Layer 7 of a small transformer language model trained on English Wikipedia (10 layers, counted from 0, width 96).
In attention head 2, each number of a token's query is one row of weights dot the token's vector x. The head spreads its attention over the tokens so far by the softmax of query dot key.

Query weights of the head. A number n stands for n times 0.0037.
q0: -26 21 -14 -9 13 44 13 -36 -12 53 -42 83 36 -26 -15 -51 28 11 81 11 1 -56 48 5 -4 -21 18 13 -10 -12 1 -16 -4 -29 -19 12 21 43 6 -45 11 16 20 17 22 -24 9 16 -9 -6 77 15 13 -4 37 -18 2 8 27 40 44 44 43 36 -28 34 -7 -1 -10 4 18 4 -19 15 26 44 -4 22 3 -63 61 25 -29 11 43 15 20 -4 12 -35 39 -27 11 94 12 8
q1: 11 9 5 55 32 15 1 23 25 -4 -11 29 14 -8 8 -7 -19 11 16 -1 3 -43 3 -8 -34 14 9 -25 8 5 -7 -34 -15 -18 14 -3 -3 -50 3 12 -31 -6 16 21 25 35 -8 28 -15 55 7 31 -28 -29 -20 1 -39 -1 -9 -8 -12 16 1 -25 -44 4 16 -11 -15 14 -8 29 31 4 -11 -10 30 -18 -15 -51 41 -4 2 6 -15 4 18 15 -30 13 -36 -9 22 12 40 7
q2: -2 8 -25 20 -17 1 -1 -3 3 -16 14 22 -11 -17 7 -20 5 -22 8 -11 -3 13 12 -5 -20 -21 12 -10 -5 -9 -2 -5 -7 -11 8 -8 3 -15 16 -14 13 -17 17 -10 4 -15 -7 16 -7 10 6 -6 -3 1 14 -3 13 5 5 -3 -4 4 15 6 -20 6 -7 -14 7 3 -17 -14 -5 10 -2 -3 -7 -1 16 12 24 1 -11 -13 14 16 12 12 10 -14 -10 -18 31 -7 27 -24
q3: 6 7 13 4 -12 6 1 -8 12 3 16 -29 19 4 17 -15 15 2 2 7 -25 0 -21 7 -3 -12 -23 3 -9 22 7 8 2 -13 13 -25 -7 -11 2 19 1 24 -11 -10 37 13 -2 34 -14 9 -13 -25 -28 10 -4 1 -3 -1 -41 -1 5 -7 -5 -8 -14 -10 13 -5 -5 4 1 12 -18 -3 3 -4 8 -25 -18 17 -20 11 8 -18 10 8 -11 -9 -3 -5 16 13 9 -4 -6 6
q4: -26 4 2 15 5 -6 -3 7 15 -9 -12 5 -21 -8 -5 -24 21 1 6 2 27 -13 11 8 -2 -3 -6 -6 0 -8 -6 -24 -6 16 -6 18 -7 -11 -4 -5 -9 6 5 7 7 -4 14 -6 18 2 27 18 15 10 3 -15 9 -24 15 -11 4 5 -16 3 -15 4 -3 3 19 -6 -8 -5 -5 -2 1 -2 -19 19 6 -8 14 14 -11 25 0 -4 19 9 10 14 -6 -14 -12 2 10 -6
q5: -6 17 14 1 6 2 12 1 -4 4 -10 -3 5 10 18 -1 -14 10 -8 -3 -10 12 1 23 -10 -3 -8 -12 -4 -17 15 10 13 26 26 -8 18 -16 6 -6 8 0 -4 -13 11 13 9 -9 7 14 7 11 4 1 -10 1 1 -21 1 -10 7 1 10 13 -7 -2 9 -12 -8 -23 -29 1 -12 -1 7 -9 3 12 0 -12 11 16 -17 -22 6 10 21 -23 7 11 4 8 18 -11 -8 1
q6: 17 15 2 -7 -6 2 15 -9 21 -26 4 4 3 1 -6 -11 2 -8 -6 27 -16 19 -7 3 12 -13 10 1 -9 18 6 3 18 0 -11 14 16 -2 -8 14 -8 12 -21 2 -13 30 9 -2 -17 -17 -17 -21 -24 -22 -1 -4 -16 -13 -4 15 -7 -14 -5 16 -2 -5 9 -6 -1 -21 12 10 -3 -12 14 12 9 -8 11 -12 6 -21 13 14 -3 -4 18 -5 -36 -22 12 15 8 -6 -29 9
q7: 12 26 -13 -7 3 15 5 -15 23 -10 4 17 -7 -14 -16 -13 10 0 10 21 -4 10 -4 15 -5 7 0 -6 0 0 7 -13 5 13 -7 3 11 -18 22 2 16 9 11 2 32 21 13 12 -9 -26 -12 11 -35 23 -15 -11 -10 -10 -27 14 -11 -14 -11 -9 7 22 21 19 -3 -8 -10 6 9 14 13 -18 -2 -25 -24 -30 10 2 -2 12 -2 5 21 -2 -29 -18 -18 17 9 9 -21 -5
q8: 13 1 10 -8 -9 -11 -9 5 9 7 21 -30 -23 20 -6 16 -27 1 -14 13 -25 39 -18 13 9 -12 -34 -8 3 15 3 3 10 4 -2 1 8 10 1 -7 25 -9 -15 -12 -17 22 -14 -12 -12 -36 -6 3 7 13 -23 -1 10 -28 -17 -10 -5 2 -12 3 -7 21 18 -6 -7 -28 3 20 8 -16 10 19 17 -7 -14 13 -28 7 11 -6 -3 -3 -6 -2 -14 10 -9 -16 14 -17 -26 -14
q9: 24 8 2 -10 -21 -15 -7 18 1 -4 3 26 -10 37 15 -26 -10 7 11 -1 -13 15 18 1 -19 30 34 -8 -16 5 21 7 10 20 2 -4 2 -5 29 27 -29 13 -9 -15 24 -7 -22 16 7 -30 13 -24 -1 -21 -17 -3 -2 3 8 16 -6 -2 -6 4 2 1 4 11 -27 -55 -13 -4 4 13 55 8 11 5 -32 -24 -4 15 7 -14 -12 19 -3 14 -1 -5 2 -20 2 -10 -1 -9
q10: -14 -10 -4 24 23 33 -4 -7 11 0 -7 6 9 2 8 -34 -2 27 -9 14 -6 -5 10 0 0 -4 -17 2 11 -5 13 -2 0 -1 14 -1 9 -21 1 -15 -33 22 11 7 4 8 26 -30 21 -7 16 -17 -10 27 -2 5 -4 -5 1 0 14 27 -19 3 14 8 18 -17 -3 3 2 3 -8 -3 -10 12 -34 -2 15 -28 9 11 -34 -2 -5 -11 -10 -10 -20 -28 -13 -9 -6 6 6 2
q11: 11 -9 14 -3 10 6 -10 13 25 -10 6 8 22 16 -11 -18 22 16 -10 2 12 -14 -17 15 3 -13 -11 16 4 8 -2 2 12 6 9 12 5 4 10 -3 -21 11 -5 -9 14 10 -8 27 11 7 -5 -4 -24 -6 1 0 21 5 1 -6 -4 -2 22 15 14 -17 -14 -8 -10 2 -9 -7 -4 26 0 -11 2 -17 20 -12 9 -8 -7 -12 -3 -12 -27 -15 1 -1 32 -4 39 -16 6 4
q12: -21 -11 -19 -9 -5 -4 27 23 2 -6 -17 -6 13 -13 5 14 11 -37 5 -8 3 10 -5 -15 -3 -26 11 8 -1 17 -1 2 3 -10 8 -4 -8 -28 -5 -11 -10 -5 -6 -21 -23 -18 4 -9 0 -10 19 -17 19 -6 13 23 2 10 1 0 -27 -1 -5 -9 6 3 -14 -8 24 -11 9 -18 25 -2 7 -4 6 5 0 27 20 2 -4 -3 -6 8 7 9 -3 -6 13 -2 6 -9 30 9
q13: -17 -24 6 -15 3 -1 0 -5 -13 -9 -17 5 -8 -11 -5 6 12 -3 -20 -5 -2 9 -6 6 8 24 -24 3 0 -8 -15 10 6 -14 -25 -15 -3 -7 0 6 -35 -22 14 -23 -21 -41 22 -1 0 -13 -4 27 29 13 7 13 0 -8 -12 -16 14 8 16 -2 9 28 -14 -4 -11 15 4 12 17 2 -19 12 -9 2 25 -7 3 13 5 -9 -12 8 -19 16 5 -17 17 19 17 -16 9 -22
q14: 25 40 -20 -12 -7 14 -9 20 -25 -29 -5 5 19 -19 -18 -10 16 3 -1 -4 0 6 -29 -4 21 7 22 10 -14 26 1 21 6 8 9 3 4 23 0 11 -31 -12 9 -8 37 2 12 16 0 23 1 -8 -6 -10 -6 15 1 8 2 8 11 -12 -6 -17 0 -16 5 -18 2 7 -5 16 -2 10 12 -5 -10 -31 -11 -44 -6 0 20 11 12 9 6 2 1 -31 20 15 -4 -9 6 18
q15: -6 -1 -1 43 20 -1 13 2 -34 10 13 1 6 1 34 25 15 -6 6 8 15 -5 22 22 -11 24 12 14 7 -2 -13 -1 -27 2 -10 9 -8 7 -5 3 -32 24 20 -1 -3 -5 29 7 8 26 20 13 11 -3 1 0 -9 -12 18 3 10 0 -3 -21 14 0 -2 -6 6 17 10 -4 -5 -43 7 16 1 15 -21 2 -6 20 11 -10 -6 3 16 2 -1 14 -6 -16 -27 -5 -16 -3
q16: 67 -10 -31 -12 -56 -31 11 48 -27 14 29 -31 -21 23 35 26 -5 -34 19 -6 -42 62 -18 -9 4 -33 -16 0 21 31 2 -6 2 -18 2 57 9 25 9 16 12 -23 -19 5 12 35 6 -24 39 -50 -20 -30 36 -5 -36 18 30 -13 -37 26 11 -8 25 -2 21 3 29 -5 -5 -77 34 0 53 23 -20 -8 6 54 38 27 -7 5 45 23 -7 -36 -18 -19 42 7 -21 55 -26 -22 -18 -19
q17: -3 -3 -8 -4 19 -9 -16 -31 2 -3 -7 4 -4 -19 -16 9 11 10 4 26 -5 0 23 11 6 3 11 -12 9 -22 7 -11 -15 20 -17 14 -5 -3 -9 -1 18 -1 -16 14 7 -5 3 -13 -9 4 28 18 11 10 11 -7 -6 1 15 -1 -9 -15 11 20 -9 8 2 18 -15 11 -21 -11 4 -3 11 6 0 7 -5 -22 19 17 -22 14 -2 12 21 23 12 -3 -1 0 -3 -5 15 20
q18: -19 -3 2 -18 -3 -7 25 -13 6 -23 -20 16 -3 -10 -17 10 13 9 8 9 5 -11 5 7 29 -13 15 -4 -1 -12 2 -18 -10 14 -4 8 14 6 -14 -7 -2 7 4 -4 15 -3 13 -8 27 9 13 5 37 -1 6 -11 -12 -19 37 -2 11 -3 22 4 -19 10 -54 23 -17 8 -8 -15 8 3 39 -4 -10 -3 3 -20 37 -24 17 20 13 22 10 3 16 -8 -16 8 -14 20 -7 1
q19: -16 -8 8 10 -1 -10 1 7 4 -4 -11 7 2 -26 1 -13 6 14 27 11 15 -7 -7 -7 -4 8 13 8 -10 -13 17 2 -7 3 -9 -3 -5 -17 -1 9 13 2 3 -1 24 3 10 16 -18 25 43 16 12 15 9 8 -7 -3 1 -17 0 -17 23 0 3 15 16 3 -11 6 -3 -8 13 7 3 -3 0 -10 -6 -14 8 -3 -4 0 -11 -2 5 6 15 1 7 -9 -11 -5 25 -8
q20: 1 -9 8 -5 12 4 1 -7 6 3 2 9 2 5 -11 -5 -5 -9 2 1 -16 -1 7 2 -8 5 5 -7 6 12 -1 -7 7 -11 2 21 -6 -4 -1 -13 10 3 -7 -2 -13 10 6 -9 16 -4 -17 -11 -21 -21 11 -17 15 6 0 28 10 -5 -3 -1 2 0 -3 17 8 -13 0 0 -9 -10 -11 7 -3 1 11 1 -20 -3 -2 2 4 18 -1 -11 -15 0 -14 2 1 0 -26 4
q21: -12 -5 0 -20 13 0 1 10 2 14 -14 -5 -4 -14 1 -8 22 5 10 -8 8 3 0 9 -3 -12 2 -1 -8 -5 2 21 -6 -2 -9 -7 -3 -8 6 20 -5 -12 -2 2 19 -15 -1 2 5 -7 -18 12 29 4 -6 12 0 9 9 -18 3 2 -4 -9 4 8 -3 15 -5 3 -4 8 -8 19 11 -2 -2 5 16 -4 13 5 4 14 -4 12 21 5 3 -3 4 9 16 -5 28 3
q22: 16 5 -4 -12 -8 -2 -1 -10 5 -9 25 -9 -8 17 -3 9 1 -19 -1 4 -13 12 -10 -13 16 -7 -4 -5 -8 11 -16 9 12 -24 -6 -8 0 14 19 -8 0 -2 2 14 -14 1 -19 13 -14 -14 -15 0 -20 3 0 3 0 6 -13 22 3 -14 -3 0 5 0 1 0 4 5 5 6 21 -9 -15 4 7 -11 -5 7 -17 -27 11 13 9 -8 -15 -4 -5 5 -5 5 -3 6 -30 7
q23: 11 18 -6 -28 -5 14 -14 26 -24 13 -15 -15 2 5 -6 6 14 -5 -38 27 -12 -5 0 -4 18 -2 20 -10 8 9 -16 17 7 -1 7 -10 -13 10 0 10 0 13 -3 13 20 6 15 12 -2 -8 -10 8 -2 -3 7 -16 16 2 -12 24 -7 -19 2 11 -13 8 -8 -2 -5 -1 -9 5 6 27 -3 -17 13 -3 -8 8 34 1 20 -11 20 5 10 -27 -26 7 1 -2 4 2 23 12
q24: -2 -5 5 -12 12 -10 0 -5 -10 -4 14 -7 -5 41 -5 21 -3 -15 5 -7 0 -4 13 -16 3 8 12 -19 -17 -10 14 3 -3 -18 -17 4 -4 17 -4 4 21 -7 7 31 -30 -25 4 -12 14 -10 -37 -2 -6 -20 -13 12 1 12 2 5 -1 -23 4 -8 7 -17 -9 -12 21 1 10 31 8 -3 -10 7 0 -1 3 10 -24 -8 7 -2 3 -1 -25 1 -2 7 -15 -17 -14 0 -30 -9
q25: 18 17 -13 21 -5 16 15 27 8 -22 6 11 20 -18 5 -7 -19 -5 -11 -22 1 6 -8 -2 7 1 10 15 12 8 -2 -15 -1 8 11 2 8 -8 13 -2 -13 -16 -1 1 6 6 4 -4 25 6 -4 -18 -4 -27 -12 -13 14 21 11 7 22 4 -1 -20 6 -32 -1 1 16 17 1 1 -14 -8 29 -10 -27 -19 8 -11 -6 3 -20 4 -6 -13 15 6 -8 -19 -5 23 -15 -2 -6 7
q26: 2 -3 0 -5 -4 -12 -3 -2 12 0 14 -11 -19 -4 9 9 9 -3 10 -18 -7 -6 -18 21 -4 19 -10 3 27 -15 2 1 5 6 10 -18 -1 -4 28 2 0 -22 -5 10 -5 5 24 -10 5 -6 10 -3 8 -9 -37 -20 -8 13 22 5 -12 0 -1 10 25 -8 -9 11 -8 -2 15 -38 28 -5 -5 0 15 3 17 -1 -17 -3 -9 -13 -14 -7 -36 -23 11 8 -14 0 -4 -1 -11 -6
q27: 16 -7 2 1 -7 0 9 7 -8 23 -14 -7 -4 10 -1 7 15 -10 -8 -15 6 -3 23 15 -5 30 -2 11 8 24 8 -19 -1 1 -24 -15 -15 16 -18 -2 -7 -24 23 4 -23 -21 24 -13 7 -8 0 14 0 -15 -1 -17 2 -9 5 20 -6 -3 11 -18 18 -9 2 -16 31 23 0 6 9 5 -11 0 10 7 8 -17 -3 7 12 -7 10 7 6 1 1 -19 10 -3 7 4 -10 -5
q28: 5 -3 -1 -13 18 23 -9 -19 2 -14 -20 12 -12 1 -8 -29 6 23 4 6 7 1 5 30 8 -12 -24 22 -11 0 3 19 -33 -5 9 22 8 -33 -6 -29 10 -7 17 -2 -4 -9 1 2 1 -1 6 -2 -3 -1 14 -19 2 -28 4 -16 -2 15 -9 -5 5 11 5 -25 -8 2 7 16 1 1 17 7 7 -1 -9 -5 18 3 -17 8 6 5 8 5 6 25 -5 -32 19 6 4 -35
q29: 14 -1 5 13 -5 -7 27 9 -6 -18 9 -8 14 17 -9 -19 8 1 -7 5 -12 21 31 5 1 -8 -3 0 -13 22 -19 -6 2 -3 5 15 4 17 -5 26 -6 -10 8 -29 -15 -5 -3 -25 -16 -16 -18 -25 -20 -7 -14 16 17 -33 -6 9 -5 -20 -14 -11 4 -12 -2 -16 30 -12 6 18 11 -29 -6 5 2 -4 14 4 1 6 9 -20 11 -20 -9 6 9 10 -5 -17 -10 -13 -29 -13
q30: 11 27 -13 5 5 4 9 13 -3 6 4 17 16 2 -23 -5 -8 1 23 -1 8 6 16 9 3 3 -11 38 -3 28 -35 2 1 -11 21 -4 -24 3 -10 5 -7 -29 11 -8 -1 -25 -15 2 -11 -9 4 -15 3 4 -10 -2 9 -1 -10 7 8 29 -15 -9 12 0 -7 15 -8 -5 7 -6 -2 0 -1 8 5 23 -8 31 -10 -3 -10 -29 17 -3 -1 9 19 13 6 -34 -17 -9 17 -22
q31: 2 3 6 -18 6 24 -4 -19 -21 3 7 9 20 -1 8 -4 2 -10 -12 -23 1 28 -5 7 -2 0 -9 6 7 11 -11 25 14 -3 12 17 10 3 24 -17 -14 -18 1 -15 -26 24 -3 3 4 13 -2 -2 -3 -5 11 11 2 1 1 -23 14 13 -10 0 -4 -16 -7 -13 27 31 3 29 -19 -34 -23 -14 18 -25 -6 16 -11 -8 -4 13 0 -15 15 5 8 19 1 21 16 -8 -28 29

Each question shows a short text with each token's key, already scaled and adjusted for position as the last token sees it. A number n stands for n times 0.032.

Then comes the last token's vector x. A number n stands for n times 0.062.

0 " struct": 0 0 -1 -3 -3 9 17 8 21 -9 -4 -14 5 -8 0 -17 0 5 0 -3 4 3 -4 3 26 3 18 -14 0 24 -9 -2
1 "ures": 0 0 -1 0 -4 4 20 12 20 -3 -8 -18 2 -9 -9 -6 0 3 -1 -5 8 -3 -4 10 17 5 4 -12 9 23 -20 -13
2 " and": 0 -1 2 0 -4 4 16 16 19 -2 -2 -12 11 1 -12 -4 0 1 0 -3 3 7 4 8 12 22 9 -8 5 12 -28 -16
3 " w": 0 -1 -3 -2 -6 5 10 9 19 1 -10 -8 0 -1 -2 -4 0 -5 -2 -12 4 -2 2 3 4 14 15 -18 5 15 -9 -4
4 "ood": 0 -1 -1 0 -7 0 10 7 24 11 -7 -10 1 -3 5 -13 0 -4 -2 -11 1 0 -5 6 6 1 20 -14 -7 16 -19 6
5 " for": 0 0 -2 2 -9 0 2 23 21 -4 -2 0 -2 1 -11 -12 0 -5 -1 -7 8 7 1 6 4 12 15 -8 11 11 -22 -17
6 " the": 0 1 -1 3 -2 1 9 9 24 -5 -2 -9 5 4 -8 -10 0 -3 -3 -7 4 5 3 7 7 20 14 -15 5 26 -24 -7
x: -22 -4 37 -19 -7 -9 -4 -5 -37 -9 14 0 -13 18 0 1 5 9 5 8 -5 33 2 22 -8 -23 8 -26 -12 -3 11 23 -3 -32 -17 12 7 -1 -30 23 68 1 -11 -3 -9 -1 -22 -7 -13 -12 -25 9 -5 11 -2 17 38 -24 -22 10 10 -23 -21 -1 -12 31 17 -7 -10 -25 10 0 10 5 -9 -4 13 26 -3 13 -33 1 19 -8 54 -1 38 -14 18 14 -13 32 -18 23 -33 28
Which token does the last token look at most? 1 "ures"

0 " The": 0 0 -2 -2 -1 9 15 6 22 -12 0 -11 9 -11 -1 -14 0 4 0 -2 3 7 -2 2 27 5 15 -8 -2 23 -11 1
1 " aircraft": 0 -1 -1 -1 -2 4 7 8 10 -5 -2 -28 -2 -5 -5 -25 0 2 1 -1 2 2 -4 3 13 -8 14 -16 -1 25 -13 7
2 " used": 0 -1 0 -2 -5 4 12 10 14 1 -5 -22 -5 2 -16 -10 0 0 -1 -6 9 3 -4 14 18 5 12 -7 8 15 -16 -14
3 " w": 0 -1 -4 -2 -7 4 10 11 21 0 -8 -10 -3 -4 1 -5 0 -5 -4 -10 4 -2 2 3 4 10 15 -17 3 15 -7 -3
4 "el": 0 -1 -3 -1 -9 -4 7 10 23 8 -4 -7 -5 7 5 0 0 -3 -5 -15 3 4 2 7 -4 -2 17 -9 -5 12 -13 13
5 "d": 0 -1 -1 0 -6 0 8 14 21 3 -3 -10 -6 6 -10 -4 0 -5 -2 -6 1 -9 -8 3 -1 -4 16 -4 -4 22 -22 11
6 "ed": 0 0 1 2 -7 1 11 12 18 2 -11 -12 0 2 -17 -4 0 -6 0 -6 5 -1 -5 11 7 4 13 0 1 16 -24 -2
x: 2 15 7 3 15 -31 14 -21 18 -21 23 10 -51 6 8 26 -7 -16 -30 5 -14 20 -3 4 14 -16 -6 -9 12 7 0 -11 -40 -28 -36 -12 16 10 -6 -26 47 -10 -24 27 -1 6 -31 -18 -24 -24 23 12 6 -12 -24 5 2 -25 -9 55 28 -20 19 -1 16 0 19 -16 7 -44 7 20 28 -13 -6 6 4 17 -15 37 -14 17 11 44 23 -16 7 18 -8 28 -11 11 -25 3 -13 1
Which token does the last token look at most? 2 " used"

0 "el": 0 1 -1 -3 -4 12 20 12 30 -10 -1 -8 15 -18 -2 -16 1 6 -1 -1 5 7 -9 5 34 -2 28 -5 -8 27 -17 3
1 "age": 0 -1 1 -2 -4 7 13 21 25 -7 -2 -16 14 -17 -3 -22 0 7 0 -5 6 3 -10 3 26 -12 24 -3 -7 32 -25 6
2 " and": 0 -2 1 1 -6 6 9 19 21 -12 0 -14 15 -4 -17 -9 0 2 0 -2 -3 13 2 9 17 25 20 -7 4 23 -35 -20
3 " t": 0 -2 -4 -3 -9 6 11 0 30 1 -18 -7 -5 -4 -8 -13 0 -5 -5 -16 3 -4 2 6 -13 27 19 -13 -11 14 -11 -3
4 "ail": 0 -2 -2 0 -10 0 9 14 29 0 -12 -15 -16 6 -8 -17 0 -7 0 -4 3 0 -7 7 -3 4 8 -21 -6 27 -30 -1
5 " struct": 0 0 -3 2 -7 4 18 12 27 -2 -14 -27 -14 3 0 -22 0 -8 -2 -13 2 -8 -6 8 -2 3 18 -31 -1 25 -10 1
6 "ures": 0 0 1 3 -8 4 21 14 22 -2 -11 -26 -1 -7 -13 -10 0 -3 -1 -4 4 -5 -1 19 11 7 9 -20 12 33 -31 -19
x: -17 9 -12 7 10 5 7 17 25 -25 11 -8 -27 15 24 40 -44 -9 -11 30 -11 -30 15 -9 -22 -7 -26 -30 4 -17 10 -11 -30 -40 -45 -7 23 -11 -22 -10 43 -17 3 1 -12 1 13 -22 0 -21 -11 1 23 -1 -1 -6 4 -4 -24 38 2 -26 9 26 3 28 24 -41 11 -34 8 -7 -30 -7 43 11 -1 -1 -4 -4 -33 -2 0 0 -9 11 22 23 -17 -15 -11 -4 -26 1 -34 -19
Which token does the last token look at most? 6 "ures"

0 "13": 0 0 -3 -2 -2 11 20 7 30 -10 1 -11 10 -17 3 -20 1 4 -1 -1 5 7 0 6 39 2 22 -7 0 24 -7 -2
1 " r": 0 -3 -11 -6 -3 2 4 8 26 5 1 -9 0 4 12 -9 0 5 -1 -11 2 -3 4 -2 3 18 14 -6 3 9 -9 -2
2 "ating": 0 -2 1 0 -5 1 17 13 23 -6 -5 -27 -10 -1 -13 -12 0 2 0 -5 6 -4 -7 8 26 -1 6 -6 13 28 -23 -5
3 " in": 0 -1 -5 2 -7 1 7 27 27 -3 -8 -10 -5 -9 -15 -9 0 -2 -4 -11 11 6 4 10 6 11 10 3 11 29 -21 -15
4 " the": 0 0 -3 2 1 0 11 11 27 -6 4 -10 13 -3 -1 -13 0 -4 -6 -8 2 9 6 4 8 21 15 -4 -6 37 -31 -5
5 " United": 0 0 -4 0 -2 -4 4 5 27 1 15 -8 2 -18 4 -25 0 -5 -8 -9 2 6 -3 -2 3 4 3 -6 -30 31 -12 18
6 " States": 0 1 1 2 -1 -7 5 12 26 4 7 -21 1 -20 1 -29 0 -1 -5 -5 0 7 1 2 1 6 2 -9 -19 29 -15 7
x: -28 1 12 -14 -2 23 17 23 14 6 20 -8 -6 26 5 8 -28 -30 0 49 17 13 47 -31 -8 -20 -15 13 -26 12 20 0 3 -5 -25 3 21 3 -16 9 36 10 -24 16 -9 9 18 -10 15 -10 -17 -47 3 30 7 4 -1 -11 -25 49 15 3 -11 8 8 3 5 -26 12 -29 38 51 11 21 42 -2 -36 11 10 8 -1 8 -24 -2 10 10 21 5 -14 -17 -20 21 -9 8 -26 -15
Which token does the last token look at most? 2 "ating"

0 "od": 0 1 -4 -5 -7 8 20 19 42 -12 -2 -10 19 -34 -5 -32 2 12 1 0 5 6 -14 -2 24 -4 43 3 -27 47 -24 14
1 "uk": 0 0 -4 -2 -7 8 6 19 37 -3 21 -11 37 -41 12 -11 0 11 -2 -7 -4 11 -9 -2 8 -37 52 5 -39 7 -27 29
2 "u": 0 -2 -6 0 -7 5 7 12 34 1 17 4 34 -47 2 -16 -1 11 -3 -8 -6 11 -5 0 -9 -31 49 9 -39 -10 -29 19
3 " |": 0 0 0 0 7 16 31 -26 11 -30 1 -13 20 -12 16 -18 1 1 -3 -12 12 44 17 17 61 0 5 -28 47 -27 31 -52
4 " ": 0 -2 -3 1 -1 9 7 10 62 3 -10 6 -22 -14 -12 -3 0 -11 -13 -32 3 -27 4 17 -14 14 4 -9 9 -8 27 -15
5 " |": 0 -1 0 3 3 2 28 -33 22 1 -3 13 20 10 10 4 0 -3 -6 -14 15 40 19 0 46 18 -31 -22 45 -44 45 -41
6 " ": 0 2 4 6 1 9 9 -5 71 16 -11 15 -21 -10 -14 4 1 -11 -11 -34 13 -21 2 17 -1 23 -11 -8 28 -20 46 -9
x: 7 25 35 31 8 41 39 -7 30 -25 5 15 -2 -7 12 -10 26 3 4 1 25 5 -6 6 -24 -26 -13 -2 -35 -24 -6 11 21 -26 -35 -4 19 10 1 -6 7 6 -7 -11 -12 -47 11 -10 5 -19 17 12 -9 38 11 -14 7 2 -6 -30 6 12 1 3 12 -33 18 -13 -34 -7 5 39 12 20 8 -28 55 -18 -37 14 -2 3 -14 36 -37 -10 -1 -14 -14 -25 -31 4 -8 9 -13 -50
Which token does the last token look at most? 5 " |"

0 "ce": 0 0 -1 -2 -3 8 16 11 22 -10 -2 -8 12 -14 -4 -14 0 5 0 -2 4 7 -4 2 24 -1 20 -8 -2 21 -13 -2
1 " and": 0 -1 0 0 -4 5 8 18 18 -8 -2 -10 9 -4 -15 -8 0 4 0 -2 0 9 1 7 10 20 15 -5 -1 16 -29 -12
2 " J": 0 -2 -2 -4 -3 -4 8 0 27 5 1 9 2 -10 4 -9 0 1 -2 -10 1 -11 0 3 -14 10 4 -1 -14 2 -1 10
3 "oy": 0 -2 -3 0 -8 -6 12 9 20 9 6 0 8 -7 12 -10 -1 0 -2 -18 0 2 -4 1 -10 -8 11 1 -10 3 -15 18
4 "ce": 0 -2 0 2 -5 1 4 11 17 -4 -5 3 15 -22 -8 -17 0 0 -2 -5 -1 6 -4 0 -5 -2 14 5 -9 5 -15 17
5 "'s": 0 0 -3 2 -3 7 4 16 15 -13 -7 -11 5 -12 -7 -19 0 -2 -4 1 3 13 0 9 9 1 27 -10 -1 16 -23 -2
6 " n": 0 1 0 1 -8 -3 -1 12 22 -1 -13 -6 -14 -6 -4 -9 0 -5 -4 -10 -3 -7 -4 1 -12 16 7 -13 -8 17 -13 3
x: -3 -26 8 -26 -27 14 42 12 9 5 -19 -17 -14 -19 36 17 18 -20 -21 3 -8 46 -5 -23 29 30 10 -31 -12 -55 0 14 29 -18 -4 -15 23 1 11 36 4 -39 5 3 -19 13 -25 -10 -24 -2 -56 2 -21 11 -4 -1 -14 -9 -2 -5 15 8 -51 24 2 -7 38 12 -11 -2 17 9 -7 42 -3 26 17 5 5 1 -27 -9 5 32 -18 -3 -23 -12 18 9 -37 4 -2 -6 -29 -6
Which two tokens does the last token look at most, in order? 5 "'s", 0 "ce"

0 " ": 0 0 -3 -3 -2 10 16 6 28 -9 0 -6 11 -14 3 -14 1 5 -1 -3 4 7 -1 5 31 5 18 -9 0 22 -3 -6
1 " |": 0 0 -1 -1 2 6 19 -16 15 -6 -3 4 11 0 2 -5 0 4 -1 -6 6 18 2 2 35 -1 -13 -15 22 -18 18 -21
2 "\n": 0 -1 3 -5 9 5 22 4 34 3 3 -12 8 -5 -11 -2 0 2 1 -10 18 6 5 8 29 7 -8 -3 6 -9 2 -16
3 "|": 0 0 -1 2 4 8 26 -15 12 -11 -4 0 20 -5 1 8 0 0 -4 -4 1 20 9 -8 41 -2 1 3 19 -7 11 -27
4 " Ad": 0 -2 -2 -4 -4 2 4 5 24 -9 1 -7 4 -9 -3 -2 0 -7 -3 -15 7 -5 -2 -3 -4 13 -1 0 -13 15 -2 12
5 "av": 0 -1 -1 -5 -6 1 9 -1 19 -4 -4 3 5 2 -5 -10 0 -9 -1 -12 5 -2 -3 -3 1 10 -3 1 -18 21 -11 9
6 "i": 0 -1 -1 -2 -6 -1 4 5 19 -3 -1 18 11 -4 -3 -6 1 -9 -3 -2 -7 -7 -6 -5 -5 2 14 -5 -11 4 -9 12
x: 1 -16 -36 5 24 -8 1 -5 6 16 23 -16 17 -6 22 45 4 7 -24 -27 5 -7 -22 18 5 -4 24 8 -19 -8 -2 -26 3 1 11 -16 16 -11 -1 -2 40 -31 4 12 -18 38 17 16 -8 29 -30 -12 -29 -4 -8 -21 1 2 -27 -29 -43 32 -15 14 -2 -28 19 26 8 -32 6 12 26 -13 -15 28 35 -35 21 23 -18 -15 14 24 27 -33 -23 -37 14 -21 -42 -12 -14 -23 -2 -20
Which token does the last token look at most, and with what share of its attention? 0 " ", with about 50%

0 "am": 0 1 -2 -4 -3 11 22 13 41 -4 1 -7 21 -27 1 -25 1 9 0 -1 6 7 -11 -2 37 -6 28 -7 -13 33 -19 11
1 " |": 0 0 -1 -1 6 13 24 -19 10 -25 0 -8 17 0 10 -8 0 1 -2 -7 5 31 7 5 53 -1 -5 -20 39 -23 26 -29
2 " ": 0 -3 -8 -4 0 5 9 7 54 -4 -4 4 -11 -10 -14 -8 0 3 -6 -26 5 -20 -3 12 1 5 5 -10 21 -8 22 -10
3 " |": 0 -1 -3 1 3 3 23 -23 20 0 0 8 15 10 7 -2 1 1 -3 -11 9 33 10 0 39 10 -23 -20 35 -30 36 -30
4 " ": 0 -2 -3 0 2 5 8 -6 58 11 -6 10 -13 -6 -15 1 0 -9 -8 -29 10 -15 0 11 1 19 -10 -8 26 -15 37 -9
5 " |": 0 -1 0 3 0 -2 21 -20 20 4 -4 10 12 11 7 4 0 -3 -3 -10 8 30 14 0 29 14 -28 -23 32 -30 36 -30
6 "\n": 0 0 -1 -1 5 4 28 2 48 11 7 -14 10 -6 -16 3 0 -7 8 -24 37 11 12 16 46 13 -17 -5 8 -23 13 -27
x: -26 32 14 -21 16 38 10 45 1 -32 -14 -18 -3 -3 -41 17 6 -26 3 14 34 -27 -23 0 17 -22 -18 11 -14 -3 7 34 -2 -9 -3 4 8 6 -38 -13 29 -1 0 -12 7 -14 21 0 -21 -13 -30 -14 3 -34 8 18 3 7 14 -57 22 23 16 5 -1 -17 -13 -15 -38 -19 -8 33 15 -35 15 18 26 25 26 11 -12 16 -16 -7 27 -10 4 5 -8 15 42 2 3 -21 35 -17
Which token does the last token look at most? 1 " |"